Layer 5 of a small transformer language model trained on English Wikipedia (8 layers, counted from 0, width 64).
A neuron's activation on a vector x is squared ReLU(weights . x), where the dot is the dot product.
The model reads these tokens: " –" " lead" " guitar" "\n" "- H" "ector" " M" "ald" "on" "ado" " –" " bass" "\n" "-" " Pat" " Mon" "ah" "an" " –" " lead" " vocals" "\n" "- M" "att" " M" "ust" "y" " –" " drum" "s" "\n" "- S"

The vector x that enters this layer's MLP at each token. A number n stands for n times 0.029.
0 " –": -3 -13 69 28 -6 -32 -35 24 -24 11 -17 -10 -32 -15 -10 0 7 6 -35 -6 -2 10 15 20 -45 -23 17 -23 20 10 22 -26 11 23 -23 6 37 -32 22 -20 -3 -23 32 4 16 78 -9 12 -8 -31 -49 12 -6 -6 39 22 0 -15 -2 -21 15 -59 15 43
1 " lead": -32 6 36 0 -37 -14 -61 -12 7 -2 30 -15 -34 17 -33 -5 -23 -25 -2 -10 -12 18 -13 3 -10 23 45 -34 28 -27 7 -25 8 31 -24 30 19 1 25 -42 -18 -48 36 19 45 53 4 23 8 -37 -28 9 -14 -15 30 -11 20 -16 10 -2 18 -50 43 46
2 " guitar": -29 32 24 -15 -34 21 -45 -25 -21 1 17 -14 -48 -6 -30 -19 -7 -7 -25 -25 -6 3 -53 -2 4 33 43 -45 17 37 22 -33 28 35 -28 7 21 -1 26 -27 -14 -45 16 23 35 58 11 28 3 -13 -25 -5 -9 -1 28 1 28 -28 16 -18 26 -33 7 60
3 "\n": -50 29 -2 23 -23 -40 -9 12 -43 -10 -23 36 -51 1 -32 -10 -31 -13 -48 21 21 5 4 27 18 -3 24 -14 0 38 30 -42 32 26 -3 6 41 -22 26 -40 -37 -33 21 7 -25 45 3 51 21 16 -31 -5 31 -17 15 -24 -35 23 27 -28 16 14 -7 24
4 "- H": -6 7 -7 37 -41 -8 5 0 0 -27 8 17 -55 -8 -26 29 -34 2 -19 38 -29 38 3 23 -19 41 -3 21 -3 -5 -17 3 -8 4 -15 0 23 -41 34 -7 -10 -26 50 -49 -19 28 39 51 3 3 -41 -8 64 14 1 -22 -40 2 18 -42 49 -19 8 -20
5 "ector": -31 23 9 27 6 -14 19 -2 -7 19 -6 5 -77 -15 7 61 -27 3 -6 18 -24 18 1 -9 -2 20 52 -55 2 50 -8 -13 10 -6 -19 -18 60 -21 -1 0 -48 -45 7 -11 -3 51 4 17 9 -14 -34 -37 29 17 17 -22 2 -32 32 -34 30 -32 23 -28
6 " M": 7 30 24 -7 -15 12 -6 7 -9 -28 -14 14 -61 -22 -24 29 -52 -1 3 21 -17 25 -8 13 -1 33 15 -16 10 2 7 12 17 -1 1 -17 44 -38 13 -1 -35 -41 57 -20 -32 45 8 33 -16 26 -11 13 36 33 -16 -35 -15 -8 13 -18 74 -69 -39 -23
7 "ald": -39 17 9 41 8 29 8 1 -24 -11 -21 -2 -38 -29 37 32 -49 4 -1 32 -13 35 -37 21 -6 30 22 -39 -7 -3 -12 32 42 8 -5 -25 28 -18 1 -4 -38 -42 17 -12 -37 47 36 52 -6 -24 -37 -41 37 38 -7 -15 -1 -11 12 -10 33 -57 -15 -15
8 "on": -38 42 -16 60 12 11 18 -1 -14 -24 -19 -12 -41 -18 16 39 -33 3 3 33 -12 20 -11 29 -10 1 -3 -63 6 39 5 33 27 3 -38 -6 24 -15 -2 16 -28 -50 27 -1 -15 47 -4 28 6 -14 -41 -34 32 25 7 -13 19 -2 10 -48 30 -72 -9 -24
9 "ado": -25 25 -28 38 11 16 33 3 -9 -21 2 -22 -28 -24 -2 45 -23 7 0 30 3 10 -31 11 3 -12 9 -70 -4 33 8 15 39 1 -30 -20 32 -18 10 -15 -46 -40 56 -9 10 54 -2 40 8 -19 -35 -33 28 34 2 -2 15 -4 0 -58 22 -54 -13 -11
10 " –": -16 6 -3 52 30 -39 3 49 -21 -15 -5 -12 -5 -37 -5 23 -5 -7 -34 10 2 25 17 36 -33 -27 9 -45 9 19 14 -11 19 4 -16 -8 42 -48 26 8 -22 -34 70 2 -10 45 -2 27 -14 -25 -45 2 35 -12 27 -27 17 -13 -3 -51 33 -14 -22 17
11 " bass": -16 21 19 0 -18 11 -46 -23 -25 1 8 8 -32 -17 -34 25 -7 -34 -14 -14 -14 23 -39 20 -19 30 37 -37 6 32 16 -15 16 39 -29 1 28 -17 25 -13 -21 -51 31 1 25 63 15 41 1 -58 -22 -10 2 20 28 -2 24 -50 13 -31 43 -27 -5 30
12 "\n": -46 29 -4 17 -15 -51 -11 13 -47 -14 -24 46 -43 -16 -30 3 -33 -26 -41 27 15 13 4 34 15 -10 39 -6 -2 42 28 -39 41 18 -7 -7 42 -20 20 -32 -35 -36 23 -8 -23 39 4 58 28 1 -20 -14 33 -12 20 -16 -28 7 25 -34 25 12 -11 23
13 "-": -48 13 -10 42 9 -43 9 1 14 -5 14 42 -56 -2 14 44 0 -11 -18 13 -15 8 18 9 -36 22 -10 -7 2 12 7 -34 19 2 -17 -5 23 -63 22 7 -40 -19 23 -41 -2 27 28 39 7 -26 -48 28 44 1 48 -22 -31 -10 28 -41 5 10 0 -21
14 " Pat": -38 25 31 33 0 -9 -13 23 22 -6 1 7 -78 -22 43 41 -61 -1 3 15 -27 39 2 1 0 21 2 -33 -3 -12 -4 13 37 8 -3 5 27 -15 0 -16 -35 -21 35 -14 -11 36 16 57 -7 -38 -36 -28 56 7 -8 -15 -20 -58 14 -16 25 -49 33 -12
15 " Mon": -16 39 49 26 -34 13 1 3 17 11 -12 15 -50 -17 -9 20 -35 10 9 19 -21 32 -11 6 -29 2 -15 -50 34 24 28 51 20 10 -20 -2 56 -7 -29 -29 -46 -55 22 -2 -14 13 0 37 8 2 -28 -23 34 -13 2 2 11 -28 24 -12 43 -94 5 -34
16 "ah": -47 10 37 41 5 15 9 9 -14 -12 -16 -34 -34 -9 2 29 -62 11 19 44 -9 9 -13 32 -13 30 1 -73 12 16 -31 45 50 20 -16 -10 47 -3 -17 -9 -41 -39 29 -28 -10 26 7 30 -7 3 -27 -44 33 18 4 -1 0 -3 22 -42 30 -54 -9 -20
17 "an": -35 43 -2 53 10 -3 9 -1 0 -38 -21 -18 -41 -21 19 49 -26 -7 12 32 2 9 -13 30 -2 23 1 -62 7 44 -10 36 39 1 -25 -16 10 -7 -6 -1 -36 -50 37 0 2 40 0 23 1 -6 -47 -44 23 9 9 -17 17 2 16 -43 31 -59 1 -35
18 " –": -25 -6 -5 69 33 -41 4 50 -19 -11 -11 -20 -10 -37 1 19 -1 -7 -27 9 14 18 15 35 -38 -9 10 -52 0 27 12 -18 22 0 -8 -1 50 -35 30 18 -33 -29 61 2 -6 44 6 17 -16 -29 -41 3 40 -9 24 -19 14 -29 -3 -51 18 -26 -21 20
19 " lead": -33 -1 12 16 -26 -24 -62 -3 3 2 40 -7 -37 3 -28 19 -35 -39 7 -6 -5 36 -1 19 -19 20 54 -41 4 -24 10 -9 8 28 -27 12 26 7 19 -15 -30 -63 50 4 45 39 3 35 6 -52 -27 2 8 3 23 -27 27 -35 15 -23 25 -38 28 44
20 " vocals": -17 25 21 -1 -35 5 -36 -9 -35 -2 36 9 -51 -18 -22 -11 -28 -18 -23 -11 -7 5 -29 -11 0 17 58 -52 -1 48 14 -30 28 16 -42 0 27 -8 18 -13 -20 -70 30 7 37 44 15 50 7 -28 -25 -4 10 14 30 -4 34 -33 16 -36 31 -5 5 59
21 "\n": -57 40 -10 5 -20 -53 -5 22 -40 -29 -15 38 -44 -15 -24 -2 -31 -22 -41 26 13 15 8 16 22 -11 47 -7 3 40 25 -45 37 21 -3 5 38 -26 19 -31 -33 -41 28 -17 -13 27 12 57 24 5 -10 -7 47 -8 26 -23 -20 6 21 -34 19 21 -23 22
22 "- M": 9 7 -6 9 -28 -19 0 16 -10 -18 20 13 -75 0 -27 41 -31 -20 9 -10 -33 33 -6 -14 -24 23 -3 7 16 -18 2 -11 21 1 13 5 52 -39 7 25 -36 -41 50 -34 -21 13 37 60 -1 28 -39 32 62 21 8 -34 -35 2 21 -18 37 -20 -6 -37
23 "att": -64 4 13 32 2 -13 9 21 -3 -14 -29 33 -75 1 32 13 -67 -23 17 27 -15 30 -6 -8 -15 49 -8 -46 0 -12 -21 26 20 13 -5 -25 29 -13 26 -13 -24 -24 24 -13 -5 15 31 48 3 -42 -39 -30 49 43 12 -9 18 -46 13 5 40 -38 -2 6
24 " M": 8 19 35 8 -24 8 -5 25 -19 -39 12 26 -87 -16 -26 13 -53 1 27 9 -9 17 -13 -5 -1 15 -6 -41 10 -14 -3 19 26 -3 15 -12 41 -2 3 18 -46 -35 42 -14 -24 10 21 40 3 50 -33 8 48 48 -15 -14 -8 -10 12 -22 63 -63 -39 -34
25 "ust": -41 3 8 36 -3 24 25 6 11 -5 8 3 -48 -36 34 23 -59 -1 15 35 -14 24 -9 4 -21 42 0 -75 15 7 1 27 39 12 10 -12 22 -15 -14 -15 -25 -71 13 -14 -7 23 7 34 5 -8 -23 -36 32 55 -8 -16 4 -19 17 -43 38 -71 -13 -5
26 "y": -30 37 -8 37 19 -1 27 2 -7 -19 19 2 -41 -20 34 37 -36 8 10 43 -10 -6 -19 25 -14 22 9 -78 22 27 -13 23 27 11 -19 -1 8 -18 -11 -1 -30 -68 21 -17 6 32 11 45 -12 -1 -42 -43 23 34 12 -22 5 0 3 -42 43 -47 -23 -30
27 " –": -31 -4 -6 62 39 -41 14 57 -18 -13 0 -13 -11 -44 10 16 0 -12 -31 13 17 19 10 32 -46 -6 2 -57 5 23 9 -25 11 2 1 0 46 -35 18 18 -26 -40 57 4 -3 35 4 21 -18 -24 -40 2 46 2 17 -22 20 -24 -6 -47 21 -23 -30 27
28 " drum": -12 -8 18 1 0 -26 -37 -20 -38 17 31 -11 -58 -28 9 18 -36 -35 -10 -4 -6 19 -42 18 -18 27 40 -31 19 27 15 2 24 47 -23 39 26 -28 2 8 -30 -67 33 17 13 25 13 33 18 -57 -23 3 9 -5 18 6 39 -45 -1 -25 47 -29 -15 51
29 "s": 5 46 11 12 6 -13 -23 -1 -19 -18 22 11 -61 -15 -7 13 -6 -6 -22 0 -37 6 -24 -8 43 20 57 -23 18 27 5 -44 51 30 -53 -19 -22 -13 5 10 -5 -73 47 0 33 14 17 22 -3 -15 -49 0 5 -8 42 1 40 -30 7 -18 45 -23 -41 19
30 "\n": -54 42 -7 -7 -18 -54 -5 21 -46 -13 -19 34 -48 -11 -29 5 -22 -31 -40 31 7 9 22 26 23 -7 59 -9 3 33 21 -57 44 14 -16 -4 39 -20 25 -20 -38 -34 21 -21 -14 23 9 61 20 2 -8 -10 44 2 32 -15 -17 5 15 -33 22 -2 -16 25
31 "- S": -15 23 4 19 -23 -15 21 16 7 -22 18 2 -61 -3 -14 46 -45 -8 -7 -2 -46 43 20 4 5 37 -19 31 -1 -16 1 -35 1 9 9 8 27 -28 17 10 -41 -64 59 -30 -24 43 16 32 7 -6 -50 14 51 17 16 -38 -11 4 -3 -36 24 -18 10 -14

Each question shows the input weights of one neuron of the MLP. A number n stands for n times 0.0072.

n49: 16 5 1 7 0 -6 18 -5 10 7 22 -15 -6 19 3 6 -2 1 -13 7 -5 9 5 -31 1 3 -4 -26 18 -2 1 6 35 -8 10 -32 -10 -19 -50 7 -3 36 -12 5 11 5 -25 -26 10 -1 1 21 15 12 5 25 -11 -39 -13 -23 20 0 -8 6
Which token does this neuron like most? 25 "ust"

n239: -10 -9 -22 0 35 68 -7 -55 -33 -39 26 -23 -1 53 -42 -22 38 49 5 17 7 -30 2 -9 34 -13 4 21 23 10 -11 18 -42 24 -6 -4 -6 -52 8 16 8 -17 5 32 -21 12 2 -8 -9 5 25 8 18 -32 37 -5 14 6 -1 -26 -25 -5 -5 1
Which token does this neuron like most? 2 " guitar"

n76: 43 16 -33 -14 -11 -10 14 -7 -43 -70 -4 -23 19 1 7 4 22 -10 16 19 5 10 29 27 11 -10 14 23 5 6 -36 -6 3 -61 18 32 1 0 14 -13 -3 -16 -25 5 -13 -7 1 -14 -24 4 9 -16 1 21 11 14 -26 21 29 -2 3 0 10 -1
Its three highest activations, in order, are on tokens 30 "\n", 4 "- H", 21 "\n"

n222: -1 -18 -24 32 22 17 21 -12 -36 37 -30 -27 27 7 -28 -15 22 36 7 33 33 -32 -6 -12 25 -6 7 -23 12 23 2 2 -18 15 0 -16 -5 8 1 -23 23 1 8 -10 -11 28 -16 -25 29 -3 -11 -34 23 51 5 -11 -3 -4 -25 -10 1 -4 -3 -45
On which two tokens does it fire most, strongest first? 9 "ado", 8 "on"

n54: -27 -17 -42 4 23 36 14 -14 -16 19 -7 -13 28 33 -8 -22 13 57 -10 26 0 -15 -3 -38 4 -1 2 13 17 10 -8 22 16 -29 17 23 13 -14 6 -14 -10 -16 -22 -5 -15 56 -19 10 6 15 -12 -40 -12 -17 30 -14 2 9 11 -2 -32 -21 11 -1
On which two tokens does it fire most, strongest first? 9 "ado", 8 "on"

n242: 7 -2 7 49 2 -22 -15 6 -13 -34 -8 -39 11 8 -2 25 3 -9 32 -5 -1 2 -15 -15 -29 -21 39 33 21 1 -8 -45 1 6 -15 -6 -5 21 30 6 6 13 19 47 -33 6 21 -2 -27 11 9 -32 -21 16 36 18 36 13 -27 -1 -40 18 7 -10
Its three highest activations, in order, are on tokens 18 " –", 0 " –", 10 " –"

n184: -13 -41 -6 68 -20 6 13 1 -2 -11 -1 -3 31 -22 -17 20 -27 28 -53 -22 -1 -8 15 -2 -12 -11 6 -22 -28 12 -26 -42 28 -1 2 -12 5 -8 -30 28 24 29 -3 60 19 10 -40 -16 -27 18 23 2 32 -23 7 -6 26 -9 10 28 -10 16 -9 -58
Its three highest activations, in order, are on tokens 18 " –", 27 " –", 10 " –"

n235: -14 -41 21 41 12 -23 33 4 68 0 5 -26 18 30 45 -17 26 -38 -36 -12 13 -32 -1 58 5 2 -34 50 58 -29 -49 -62 -3 50 -14 56 8 30 93 -12 -40 30 -10 -36 16 -2 -39 -6 -2 -44 -9 -65 38 -28 -8 -23 64 23 -89 50 -36 32 -17 -11
Which token does this neuron like most? 27 " –"

n38: -18 14 9 -39 39 22 -14 -45 -5 44 -1 32 20 -9 1 47 6 -20 -10 -3 -5 -2 7 25 24 9 -16 -30 7 -33 20 -34 -26 -31 -41 0 54 18 -12 -23 6 30 -30 -9 -7 -16 -27 -2 -7 -8 -20 14 -17 -23 38 -55 6 44 -3 16 4 20 11 5
Which token does this neuron like most? 13 "-"

n124: -2 -17 -16 -3 -27 -31 -24 -23 -27 3 6 28 21 24 40 14 -27 12 2 28 -2 -13 24 19 -10 23 13 -1 22 -6 4 34 21 9 -23 -57 -2 48 31 -23 31 10 10 12 -11 26 -13 -39 -7 5 6 -31 -1 -6 -12 8 -40 -5 3 1 -22 -27 -13 1
Which token does this neuron like most? 16 "ah"

n142: -25 7 -16 21 -10 -6 17 12 3 -16 -20 -21 2 15 37 -33 -3 12 -9 -23 0 -3 35 -19 2 14 0 -12 33 2 -26 5 47 -17 -6 13 -3 -24 4 -5 -21 1 -12 -12 -11 -21 -10 12 22 22 6 -10 -34 44 -23 9 -13 -45 11 27 -39 1 29 -26
Which token does this neuron like most? 23 "att"

n19: 7 28 41 -34 0 9 14 -17 2 32 -15 23 -8 39 -37 -10 20 -2 48 -10 5 19 17 -15 5 28 -4 26 -10 18 39 15 -8 12 18 21 12 24 -12 -26 -39 5 -51 54 -67 -20 -7 -11 -14 -43 13 6 17 4 -14 -16 37 -7 -6 4 -14 -12 17 -12
Which token does this neuron like most? 15 " Mon"

n125: 14 -20 33 -22 31 -12 12 -2 -25 -36 31 1 -5 -18 -22 36 14 -8 5 15 -12 0 -33 -4 22 8 -33 30 -15 20 -20 2 -29 1 34 10 6 -11 -7 -12 13 -2 1 13 52 -43 -34 4 10 -36 -18 -31 -21 8 2 -10 2 -27 -1 14 31 21 9 1
Which token does this neuron like most? 28 " drum"

n191: 28 -22 -18 12 -6 -42 -10 1 51 85 -26 18 -3 37 -13 14 1 -17 -29 4 -39 -40 32 -21 28 -12 -35 -24 18 -18 -7 -15 -3 -32 15 10 -27 -26 9 -28 -21 -8 3 39 -39 7 -14 -52 16 2 18 -22 -4 37 -1 45 -13 -28 7 7 20 15 41 32
Which token does this neuron like most? 0 " –"

n17: 8 21 -44 5 21 -7 -1 -12 -3 4 -14 -16 -38 -37 24 -40 16 -9 -49 -2 -7 -33 26 -5 -3 19 -7 -9 -1 -7 18 -16 23 7 41 -47 -10 10 -1 -17 21 60 18 -39 -54 43 -8 -7 -37 11 -24 -6 5 13 -23 26 -1 17 -19 23 3 28 23 30
Its three highest activations, in order, are on tokens 3 "\n", 12 "\n", 30 "\n"

n165: -11 18 -4 20 62 -7 -13 -32 -28 11 -15 8 -24 -4 -2 1 19 25 41 -26 13 -32 -50 -40 20 33 26 14 -30 2 -18 12 7 41 32 17 -2 -19 -6 -31 -12 10 -14 29 -17 47 -10 -15 21 9 18 7 28 3 -4 5 -4 14 -20 0 -10 12 -13 -40
Which token does this neuron like most? 7 "ald"

n176: 8 14 -6 12 -12 -25 -31 -35 26 3 -6 22 2 17 6 -24 20 2 32 -7 20 9 -24 -5 34 14 4 3 0 5 23 -14 5 -13 7 -10 17 -5 -27 36 -16 -20 -19 -37 -10 -12 18 1 33 10 -21 21 17 -29 -24 25 8 -23 -11 10 15 31 7 -62
On which two tokens does it fire most, strongest first? 22 "- M", 13 "-"

n32: 19 62 5 1 -43 17 -30 -17 9 -7 6 10 16 16 16 20 14 4 -34 -9 -59 -19 9 -77 -23 -27 36 13 9 0 26 -6 -21 -66 -19 -14 39 3 16 6 3 4 7 17 38 5 -41 17 52 9 41 -20 23 -39 -6 -4 14 -5 -41 36 13 16 0 29
Which token does this neuron like most? 20 " vocals"

n22: -6 -37 36 41 13 43 -11 -40 -3 17 -5 -31 -8 -32 -26 26 -22 -31 16 7 21 -24 -28 -20 20 -11 -20 32 0 4 -36 -14 45 -1 -21 36 51 8 4 38 11 8 -6 33 -10 -38 -7 -7 3 -8 7 6 27 -21 12 -28 -10 24 -29 24 9 17 45 7
Which token does this neuron like most? 28 " drum"

n247: 4 31 6 0 -11 -34 -41 1 -15 33 -30 14 -4 -16 15 10 10 -14 -9 11 16 -27 -17 11 30 -8 -36 0 16 -5 -11 18 -45 -3 19 54 1 -56 -28 37 6 -2 -23 -4 18 -3 -39 12 -19 6 -19 8 -41 24 27 -24 33 -6 38 27 36 1 4 19
On which token does it fire most, and how strongly? 28 " drum", at about 1.6

n56: 12 -13 -23 -2 -26 -10 7 -13 6 25 3 3 -7 7 13 28 -11 15 -28 -27 2 -21 -17 17 -37 1 -12 23 5 -14 -6 10 -4 10 -1 -25 19 -8 12 9 -31 9 48 7 -9 -27 -11 21 -19 -11 -1 11 28 42 26 -11 3 5 9 4 -15 3 4 -19
On which token does it fire most, and how strongly? 22 "- M", at about 4.9

n101: 2 -3 7 44 -9 42 7 -4 -6 -26 -30 -24 26 -15 -18 -2 19 -43 -9 23 -25 18 -22 -9 47 31 -15 -12 -26 22 -29 2 22 -2 5 -47 11 -36 2 9 28 36 -15 3 -20 -42 -40 23 -14 15 -7 -14 18 6 -2 34 -23 -10 6 38 -8 4 -11 -19
Which token does this neuron like most? 7 "ald"

n234: 42 -5 9 14 8 -39 -27 8 27 5 -24 -12 11 -42 12 -7 9 15 -33 33 4 -3 4 27 -8 -15 1 -17 2 14 1 0 -7 7 -1 -2 29 12 12 10 -26 -3 39 -18 -20 2 -9 24 -13 -17 -12 34 -4 -27 -8 -27 0 28 -10 31 -12 28 -19 12
Which token does this neuron like most? 10 " –"

n128: 25 -5 -7 11 -14 34 -21 -39 -24 -26 -9 38 4 32 -33 11 1 46 0 29 10 4 0 35 -14 31 -13 -24 -1 0 1 10 3 -2 8 12 -20 3 -2 -30 -15 -11 -50 19 26 -23 10 14 -10 -21 9 34 -20 1 5 -1 -24 -4 20 -43 -14 9 -2 -6
Its three highest activations, in order, are on tokens 11 " bass", 2 " guitar", 4 "- H"

n48: 18 12 5 15 32 -22 9 -41 4 -34 -3 1 13 -15 -3 18 -13 -3 -27 11 30 -2 -1 32 2 -13 15 13 -13 7 0 17 28 9 6 -21 36 -30 1 13 3 20 -35 18 22 4 -8 -4 33 -11 2 -6 -26 -3 -8 -29 -4 5 -8 10 17 33 -32 -2
On which token does it fire most, and how strongly? 12 "\n", at about 1.4

n229: 0 -6 -41 26 -31 -6 4 -49 5 -12 -12 -9 -28 23 -41 8 36 20 19 -25 25 25 -43 0 21 4 -17 0 -17 -24 49 29 28 3 4 8 -13 25 -3 -37 12 20 38 -10 9 -39 12 -18 -11 -4 -30 -22 -64 19 66 -19 2 15 34 -28 -9 2 -24 10
On which two tokens does it fire most, strongest first? 2 " guitar", 29 "s"

n24: 43 15 -76 -29 19 57 5 -22 -50 26 -44 -12 -16 -56 -6 -24 31 35 -1 -22 -20 36 -4 12 9 -28 24 -18 44 2 -32 16 -16 -38 44 8 -8 38 5 0 36 13 -31 -37 16 27 20 -10 -42 -7 15 -13 -42 41 -24 -12 28 -5 9 -6 18 33 10 46
Which token does this neuron like most? 2 " guitar"

n123: 34 16 -14 22 -46 -6 -45 -9 37 -38 -19 24 9 10 -34 -39 -1 -3 28 13 -4 21 -4 14 -23 -2 20 20 -14 -21 -32 5 -20 -16 -2 66 8 41 -8 -34 1 -9 10 -5 -19 -34 -9 2 1 -1 -11 -3 -3 28 14 0 8 30 6 0 34 -1 46 -33
Its three highest activations, in order, are on tokens 4 "- H", 1 " lead", 19 " lead"

n87: 33 -8 -35 20 -24 -5 -7 3 -23 18 17 -25 14 45 42 18 -12 8 48 29 -23 -4 -6 -9 -7 1 62 14 37 -31 23 45 -21 9 43 -18 -6 55 -18 -21 -2 -26 -4 -31 -28 24 -30 -8 -33 32 -36 -17 -15 7 -3 5 -10 -13 -34 8 16 -3 -14 9
On which token does it fire most, and how strongly? 26 "y", at about 1.2

n170: 33 -26 9 -10 -3 -8 -16 12 12 -40 -26 20 27 -26 8 8 -16 -8 2 -9 -7 7 -18 43 -9 -7 -13 22 -2 38 -12 -26 -35 -1 27 -2 -14 9 6 -4 11 7 4 -1 20 13 -43 27 2 -27 7 -6 -11 8 -25 -7 14 11 -9 12 16 -31 9 41
On which token does it fire most, and how strongly? 0 " –", at about 1.1

n86: -52 9 -14 -30 -37 23 9 -7 20 -2 28 14 6 40 16 -25 -38 7 36 40 6 -66 50 29 -35 13 25 -19 -17 -14 -19 -6 -9 -12 -4 -21 0 7 7 1 18 -28 -14 30 -22 9 -1 -5 -83 32 -4 -16 -32 4 40 -13 -2 8 -7 12 12 47 52 -13
Which token does this neuron like most? 26 "y"

n139: 1 -20 -8 25 -18 35 -64 5 22 8 -19 -21 26 3 36 22 -24 57 2 17 16 -3 -15 32 21 35 -13 -2 -3 -1 -28 -20 -26 31 -9 32 6 18 14 -46 -15 -1 2 25 -23 -29 20 7 -47 -35 27 11 -43 8 -44 18 66 -33 37 -2 16 14 -12 8
Which token does this neuron like most? 28 " drum"

n251: -13 21 9 34 -17 -4 16 -14 25 0 -24 7 0 -2 -13 -12 9 -5 -20 -30 -29 -63 29 10 -40 -11 41 38 -51 32 12 -15 5 -2 -5 -4 -17 13 12 37 -14 -48 6 -15 -37 -13 -21 36 9 23 -22 -5 -45 9 9 43 -11 14 20 -25 -3 40 11 9
Which token does this neuron like most? 12 "\n"

n7: 15 -15 -16 2 -26 -12 13 -11 -22 8 8 -14 37 0 -7 18 -22 34 -11 8 -12 13 -3 -7 -20 -3 -5 1 19 -14 -1 21 -6 17 51 6 4 19 -10 20 2 -16 13 -41 -22 19 12 12 -18 -34 6 -1 4 9 -8 -1 15 -14 -8 39 0 -38 16 -9
On which token does it fire most, and how strongly? 7 "ald", at about 1.9

n248: -11 -10 -17 -2 -13 -1 4 10 1 41 -3 16 36 24 44 1 -22 -1 7 13 -23 -12 35 -19 2 19 31 -11 -16 18 -4 -16 -7 12 7 -25 -5 -1 -13 0 41 -51 -27 -15 21 -11 7 -42 -21 -28 -2 -46 -2 9 -9 -8 34 -52 20 2 24 -8 31 -2
Which token does this neuron like most? 5 "ector"

n225: 8 -34 3 29 -29 -8 -8 -23 6 5 -24 23 -21 6 -18 32 -12 21 -6 16 -15 -20 11 18 -1 15 -20 30 -4 1 -17 -10 13 -14 -5 -5 -7 -33 61 18 1 19 -7 1 -44 -27 -15 13 -9 5 14 3 13 10 -21 -17 -46 28 24 -8 -17 30 49 -26
Its three highest activations, in order, are on tokens 4 "- H", 13 "-", 22 "- M"

n195: -9 -25 13 -47 22 7 50 -21 -8 -21 -57 18 18 -35 10 21 41 4 -4 22 -8 -12 8 -9 39 -60 -7 -6 7 -19 -13 28 -10 3 24 37 2 -25 17 -7 46 -9 -1 -41 25 -12 -3 17 7 -19 5 -9 31 -35 -22 26 3 60 13 24 -11 34 -35 14
Which token does this neuron like most? 21 "\n"

n153: 30 8 -9 2 -5 -21 -28 -1 -25 26 4 -37 4 -22 8 -21 -4 -17 -2 -5 6 -16 36 -28 3 60 9 13 -30 58 -3 -15 19 11 14 -10 6 26 17 -5 -20 8 -7 12 7 10 5 -20 -18 -6 38 -30 -25 2 -1 8 36 -2 -5 -20 13 13 3 16
On which token does it fire most, and how strongly? 20 " vocals", at about 2.3

n152: -5 16 -2 40 6 2 5 -9 32 -7 -22 5 20 4 30 18 1 -11 -4 -26 20 2 15 -9 13 -38 -3 -21 13 -13 0 28 21 -3 13 -26 50 -3 -1 -8 6 8 -34 30 -15 47 -13 -15 12 -8 11 -30 -44 -28 -20 20 11 19 26 -15 -24 10 -2 -15
Its three highest activations, in order, are on tokens 17 "an", 8 "on", 9 "ado"

n159: 33 -11 7 2 1 -23 -19 25 25 10 22 33 23 -9 9 3 -9 0 -24 0 -32 -43 78 27 -28 43 -2 6 -71 -16 8 -25 40 26 -23 -9 19 -32 2 -9 25 -15 -18 47 22 6 -16 -4 25 -16 30 -10 -42 0 0 4 -58 -21 -16 -2 3 39 -33 -29
Which token does this neuron like most? 13 "-"